Layer 7 of a small transformer language model trained on English Wikipedia (11 layers, counted from 0, width 128).
A neuron's activation on a vector x is ReLU(weights . x + bias), where the dot is the dot product.

Input weights of the MLP neurons that the questions are about. A number n stands for (n - 128) times 0.0031.
n91 (bias -0.001): 166, 70, 137, 90, 142, 201, 126, 75, 103, 128, 140, 144, 112, 150, 115, 114, 134, 69, 108, 231, 115, 138, 188, 132, 170, 187, 113, 142, 154, 153, 148, 157, 114, 95, 148, 136, 87, 140, 188, 186, 174, 160, 178, 103, 89, 141, 160, 102, 157, 142, 115, 169, 103, 96, 129, 124, 72, 123, 176, 132, 152, 129, 71, 83, 159, 91, 172, 132, 135, 130, 161, 153, 148, 108, 156, 121, 145, 103, 114, 106, 115, 159, 120, 112, 159, 180, 123, 157, 140, 102, 140, 70, 87, 81, 92, 116, 135, 156, 91, 151, 94, 83, 130, 117, 128, 97, 145, 100, 111, 140, 192, 108, 152, 94, 139, 169, 112, 99, 216, 73, 91, 130, 168, 157, 76, 119, 177, 75
n116 (bias -0.020): 184, 98, 135, 180, 98, 154, 98, 113, 91, 118, 133, 168, 144, 112, 108, 143, 154, 154, 144, 169, 69, 151, 133, 142, 149, 142, 154, 179, 124, 139, 166, 117, 100, 155, 152, 133, 139, 127, 194, 122, 94, 139, 85, 116, 105, 166, 72, 127, 98, 161, 90, 55, 164, 6, 105, 131, 163, 171, 82, 96, 150, 134, 153, 171, 165, 111, 124, 135, 91, 121, 204, 126, 59, 98, 128, 114, 124, 65, 93, 143, 212, 118, 151, 111, 188, 186, 201, 139, 55, 189, 73, 121, 126, 37, 112, 89, 116, 99, 128, 68, 154, 105, 105, 155, 135, 79, 173, 107, 85, 176, 165, 111, 159, 135, 79, 127, 150, 143, 88, 85, 157, 125, 132, 129, 150, 96, 162, 107
n218 (bias -0.032): 145, 132, 137, 111, 125, 149, 133, 119, 137, 91, 116, 90, 157, 90, 101, 146, 83, 60, 70, 210, 35, 94, 137, 181, 66, 165, 136, 148, 147, 144, 148, 75, 110, 40, 122, 208, 111, 135, 120, 187, 85, 108, 148, 77, 134, 116, 162, 156, 143, 195, 99, 91, 110, 164, 196, 74, 136, 75, 163, 98, 118, 130, 129, 138, 118, 143, 104, 43, 109, 83, 177, 177, 150, 132, 138, 139, 103, 136, 119, 80, 153, 109, 175, 137, 152, 69, 131, 133, 107, 143, 143, 52, 74, 102, 117, 128, 129, 110, 106, 84, 102, 139, 169, 209, 173, 112, 192, 233, 141, 148, 144, 175, 210, 160, 60, 132, 109, 187, 154, 113, 166, 177, 99, 50, 135, 194, 171, 145
n220 (bias -0.023): 145, 156, 130, 116, 136, 150, 124, 110, 150, 93, 93, 109, 38, 137, 94, 90, 151, 105, 149, 152, 120, 143, 178, 126, 140, 162, 229, 132, 160, 134, 138, 106, 68, 114, 117, 149, 84, 128, 85, 129, 188, 81, 87, 151, 152, 113, 139, 189, 113, 133, 114, 91, 140, 110, 101, 128, 157, 133, 143, 48, 123, 199, 123, 95, 104, 117, 168, 105, 91, 182, 84, 179, 98, 102, 187, 166, 162, 207, 102, 189, 158, 120, 110, 92, 163, 93, 85, 191, 180, 141, 118, 120, 125, 147, 109, 175, 132, 154, 110, 81, 171, 99, 140, 162, 94, 119, 125, 121, 97, 140, 96, 95, 94, 126, 118, 151, 198, 217, 137, 97, 107, 114, 86, 107, 69, 86, 115, 83
n230 (bias -0.037): 152, 68, 82, 69, 58, 148, 103, 143, 162, 107, 107, 153, 113, 91, 143, 79, 47, 155, 142, 110, 159, 97, 138, 112, 161, 134, 119, 116, 152, 148, 129, 129, 96, 133, 166, 159, 109, 95, 175, 133, 163, 112, 114, 105, 101, 112, 145, 135, 170, 136, 101, 83, 151, 176, 65, 106, 158, 71, 154, 160, 112, 138, 121, 138, 117, 136, 175, 156, 142, 118, 122, 132, 143, 137, 127, 136, 98, 179, 122, 147, 141, 190, 89, 159, 119, 114, 112, 165, 106, 113, 77, 112, 131, 124, 44, 137, 116, 180, 138, 102, 185, 67, 154, 96, 145, 107, 153, 124, 82, 100, 176, 159, 128, 164, 101, 149, 166, 120, 120, 95, 115, 157, 102, 181, 123, 80, 156, 117
n292 (bias -0.010): 183, 64, 141, 118, 81, 133, 136, 119, 112, 113, 123, 124, 179, 43, 85, 60, 105, 74, 100, 126, 130, 47, 125, 95, 105, 144, 121, 128, 159, 146, 167, 107, 120, 133, 149, 133, 174, 172, 193, 130, 173, 158, 131, 97, 162, 107, 151, 146, 212, 138, 179, 165, 119, 99, 83, 107, 128, 167, 155, 171, 154, 129, 140, 143, 101, 126, 112, 155, 91, 140, 127, 134, 63, 138, 116, 160, 180, 151, 165, 147, 88, 120, 166, 96, 126, 163, 113, 97, 113, 137, 140, 161, 162, 154, 174, 123, 123, 187, 114, 125, 23, 55, 110, 84, 209, 89, 154, 189, 223, 109, 157, 127, 130, 191, 94, 119, 178, 161, 51, 135, 142, 104, 141, 198, 122, 122, 104, 163
n407 (bias -0.036): 89, 67, 96, 147, 99, 166, 75, 121, 125, 147, 115, 97, 106, 154, 101, 125, 150, 97, 147, 60, 131, 122, 208, 124, 137, 177, 129, 146, 117, 140, 115, 112, 43, 151, 95, 116, 152, 170, 162, 89, 130, 143, 164, 137, 179, 166, 147, 90, 184, 125, 74, 131, 124, 155, 167, 105, 83, 113, 162, 169, 155, 88, 50, 223, 139, 115, 106, 134, 131, 147, 62, 119, 89, 137, 104, 135, 109, 154, 133, 176, 61, 98, 166, 138, 121, 112, 118, 170, 152, 120, 170, 116, 170, 115, 146, 184, 102, 134, 183, 128, 109, 155, 158, 81, 182, 68, 63, 167, 99, 111, 188, 143, 139, 127, 107, 82, 167, 181, 108, 40, 212, 119, 54, 142, 162, 88, 116, 70

Each question shows a token from some text and the vector x that enters the MLP there. A number n stands for (n - 128) times 0.061.

" res": 114, 120, 158, 121, 130, 128, 118, 150, 160, 128, 131, 87, 143, 137, 149, 126, 119, 127, 111, 133, 132, 125, 109, 128, 121, 148, 126, 110, 123, 58, 122, 156, 134, 142, 140, 96, 90, 133, 117, 114, 112, 126, 136, 103, 99, 137, 126, 131, 103, 126, 147, 139, 118, 132, 140, 128, 139, 131, 136, 121, 129, 123, 169, 125, 111, 136, 137, 129, 121, 152, 115, 135, 103, 113, 144, 128, 130, 131, 140, 125, 111, 154, 101, 163, 143, 132, 125, 141, 124, 121, 132, 161, 105, 152, 120, 105, 147, 157, 157, 120, 124, 174, 140, 109, 120, 134, 117, 126, 134, 137, 124, 124, 113, 117, 110, 168, 126, 134, 122, 124, 126, 158, 119, 104, 96, 147, 116, 142
Which neuron fires most, and how strongly? n220, at about 0.11

"/": 116, 107, 149, 139, 154, 115, 128, 120, 124, 125, 122, 132, 158, 131, 152, 112, 82, 147, 128, 147, 145, 122, 114, 134, 123, 138, 142, 117, 129, 45, 99, 129, 120, 117, 135, 128, 149, 124, 138, 145, 123, 167, 166, 143, 125, 122, 101, 117, 127, 127, 133, 122, 146, 127, 111, 145, 143, 136, 127, 140, 124, 112, 116, 106, 124, 102, 134, 151, 142, 121, 152, 118, 145, 109, 139, 132, 127, 131, 115, 135, 111, 134, 103, 146, 139, 122, 133, 140, 104, 132, 128, 122, 108, 159, 114, 113, 156, 126, 136, 141, 133, 130, 136, 90, 143, 148, 112, 129, 112, 129, 103, 135, 112, 129, 124, 142, 123, 116, 138, 132, 119, 127, 135, 143, 117, 123, 129, 128
Which neuron fires most, and how strongly? n230, at about 1.2

" most": 113, 152, 148, 129, 133, 127, 116, 136, 142, 99, 140, 119, 137, 155, 139, 130, 129, 132, 105, 114, 116, 130, 113, 129, 133, 126, 133, 111, 144, 59, 99, 135, 105, 131, 167, 138, 128, 123, 127, 132, 119, 141, 124, 94, 109, 107, 108, 113, 134, 125, 127, 142, 138, 119, 135, 150, 109, 105, 133, 122, 144, 143, 147, 118, 128, 127, 140, 138, 125, 152, 136, 131, 93, 139, 113, 123, 136, 127, 125, 139, 140, 116, 109, 120, 136, 120, 154, 138, 122, 139, 127, 141, 101, 133, 137, 120, 145, 119, 134, 97, 155, 232, 111, 137, 130, 138, 128, 121, 134, 133, 116, 127, 99, 133, 117, 128, 99, 136, 133, 167, 122, 148, 117, 133, 123, 117, 127, 108
Which two neurons fire most, strongest first? n116, n220

" to": 116, 130, 111, 123, 109, 126, 110, 117, 129, 124, 110, 118, 132, 136, 143, 139, 110, 143, 109, 151, 112, 124, 132, 128, 119, 124, 142, 136, 125, 44, 113, 118, 144, 126, 180, 123, 135, 136, 117, 136, 109, 137, 128, 144, 138, 127, 116, 110, 119, 129, 130, 111, 110, 136, 130, 151, 134, 152, 160, 145, 112, 123, 124, 137, 127, 134, 114, 144, 133, 123, 128, 123, 103, 112, 115, 125, 108, 114, 107, 115, 124, 120, 146, 135, 107, 123, 112, 118, 135, 133, 133, 108, 117, 148, 118, 107, 156, 147, 133, 146, 136, 189, 121, 124, 131, 147, 130, 138, 146, 124, 139, 130, 129, 157, 126, 111, 129, 113, 139, 137, 147, 120, 151, 125, 149, 109, 143, 149
Which neuron fires most, and how strongly? n218, at about 0.78

"es": 96, 126, 149, 119, 130, 121, 137, 139, 134, 130, 130, 114, 124, 125, 122, 154, 143, 114, 123, 125, 132, 121, 137, 126, 145, 136, 120, 104, 136, 45, 123, 132, 137, 147, 135, 125, 119, 130, 128, 123, 137, 127, 131, 120, 135, 118, 110, 100, 125, 121, 148, 129, 126, 131, 126, 152, 159, 147, 123, 129, 122, 138, 126, 126, 128, 139, 116, 124, 133, 136, 126, 92, 119, 114, 125, 130, 127, 102, 128, 136, 112, 131, 140, 134, 111, 121, 146, 138, 139, 134, 143, 125, 132, 153, 132, 133, 153, 131, 138, 109, 136, 212, 153, 117, 137, 174, 103, 98, 110, 129, 136, 110, 146, 120, 141, 110, 94, 122, 135, 109, 136, 111, 114, 132, 102, 142, 130, 112
The neuron with the highest activation: n407

"|": 146, 127, 117, 145, 126, 136, 132, 127, 130, 107, 115, 131, 117, 118, 119, 132, 127, 136, 123, 137, 126, 133, 110, 141, 117, 143, 129, 126, 137, 13, 118, 128, 132, 138, 142, 127, 127, 132, 125, 123, 146, 135, 150, 109, 121, 131, 135, 117, 126, 119, 144, 130, 127, 123, 124, 117, 126, 130, 112, 162, 112, 129, 122, 123, 131, 128, 135, 130, 130, 135, 130, 122, 125, 136, 124, 130, 124, 136, 141, 132, 135, 136, 141, 125, 132, 144, 114, 117, 134, 116, 126, 109, 146, 141, 133, 123, 153, 149, 159, 124, 131, 126, 128, 114, 136, 152, 126, 124, 130, 124, 119, 123, 111, 129, 118, 124, 138, 122, 134, 147, 115, 133, 114, 122, 124, 133, 132, 127
Which two neurons fire most, strongest first? n292, n230

" She": 158, 122, 126, 116, 155, 145, 133, 127, 128, 137, 118, 119, 143, 131, 102, 123, 126, 139, 116, 141, 134, 142, 121, 165, 124, 146, 112, 145, 106, 42, 106, 127, 138, 120, 142, 131, 101, 110, 109, 120, 115, 117, 137, 135, 146, 104, 135, 107, 118, 123, 133, 148, 135, 126, 121, 106, 144, 128, 122, 121, 144, 127, 112, 116, 124, 137, 115, 114, 125, 134, 147, 129, 131, 123, 116, 111, 126, 139, 143, 112, 127, 124, 89, 140, 111, 115, 124, 150, 145, 132, 137, 122, 155, 127, 133, 113, 154, 111, 130, 115, 121, 172, 138, 146, 130, 160, 123, 129, 159, 116, 104, 126, 125, 158, 128, 112, 131, 132, 140, 132, 140, 157, 149, 128, 116, 135, 113, 141
The neuron with the highest activation: n218

" M": 119, 123, 125, 154, 122, 148, 127, 141, 128, 127, 109, 118, 145, 122, 126, 108, 137, 135, 125, 96, 116, 112, 97, 157, 131, 130, 118, 95, 124, 33, 124, 145, 128, 119, 140, 123, 152, 113, 118, 126, 115, 138, 142, 119, 98, 111, 128, 127, 123, 134, 126, 133, 154, 138, 129, 118, 130, 126, 126, 122, 154, 118, 135, 130, 110, 131, 114, 125, 111, 151, 148, 120, 148, 101, 122, 119, 141, 138, 146, 131, 131, 139, 118, 123, 123, 126, 127, 109, 136, 144, 124, 141, 127, 160, 109, 125, 141, 108, 136, 134, 146, 144, 137, 125, 137, 181, 140, 125, 152, 128, 101, 123, 122, 138, 127, 146, 124, 136, 145, 140, 135, 157, 124, 109, 146, 138, 116, 133
The neuron with the highest activation: n218

"ause": 158, 131, 141, 125, 140, 120, 125, 155, 161, 108, 114, 126, 131, 152, 102, 144, 127, 139, 149, 121, 118, 162, 122, 125, 118, 143, 117, 115, 131, 77, 95, 151, 109, 119, 164, 107, 125, 122, 125, 108, 118, 125, 133, 136, 126, 95, 143, 120, 117, 123, 125, 141, 108, 127, 132, 172, 102, 127, 141, 132, 133, 145, 124, 126, 135, 126, 137, 137, 155, 139, 100, 132, 139, 129, 103, 146, 125, 97, 120, 137, 118, 132, 105, 147, 110, 119, 158, 128, 135, 113, 145, 111, 147, 109, 122, 132, 152, 112, 128, 118, 146, 211, 137, 125, 131, 163, 104, 107, 133, 132, 120, 127, 97, 113, 115, 127, 115, 108, 133, 157, 121, 129, 109, 149, 110, 123, 118, 94
The neuron with the highest activation: n407

" 2024": 106, 143, 152, 141, 144, 122, 141, 130, 125, 122, 121, 130, 129, 134, 150, 148, 137, 129, 150, 152, 139, 156, 104, 130, 132, 92, 116, 116, 126, 32, 117, 134, 141, 132, 151, 112, 108, 138, 134, 131, 121, 116, 130, 122, 121, 122, 109, 126, 112, 129, 129, 112, 127, 127, 128, 156, 144, 147, 95, 138, 124, 120, 128, 133, 132, 132, 132, 122, 134, 143, 149, 119, 99, 124, 143, 106, 127, 110, 122, 113, 130, 114, 130, 110, 120, 132, 141, 112, 111, 141, 136, 132, 129, 133, 127, 148, 154, 114, 158, 123, 135, 183, 107, 140, 135, 128, 111, 115, 124, 140, 123, 130, 130, 128, 139, 128, 138, 128, 121, 100, 142, 142, 114, 120, 134, 127, 134, 119
Which neuron fires most, and how strongly? n116, at about 2.1

"_{": 126, 122, 160, 148, 120, 98, 154, 126, 134, 113, 120, 116, 141, 142, 135, 130, 111, 149, 109, 117, 133, 106, 120, 143, 119, 117, 144, 103, 150, 43, 97, 154, 154, 139, 123, 107, 103, 123, 119, 150, 131, 127, 142, 135, 114, 122, 137, 115, 125, 115, 133, 123, 152, 132, 128, 149, 147, 145, 130, 134, 135, 129, 128, 119, 117, 122, 150, 139, 132, 126, 121, 138, 147, 111, 116, 130, 124, 125, 113, 132, 130, 129, 120, 150, 141, 127, 119, 121, 123, 115, 130, 137, 124, 147, 103, 115, 162, 138, 129, 132, 138, 92, 114, 124, 141, 156, 137, 95, 122, 125, 132, 109, 126, 132, 101, 147, 126, 99, 135, 146, 127, 147, 126, 134, 138, 113, 147, 138
The neuron with the highest activation: n230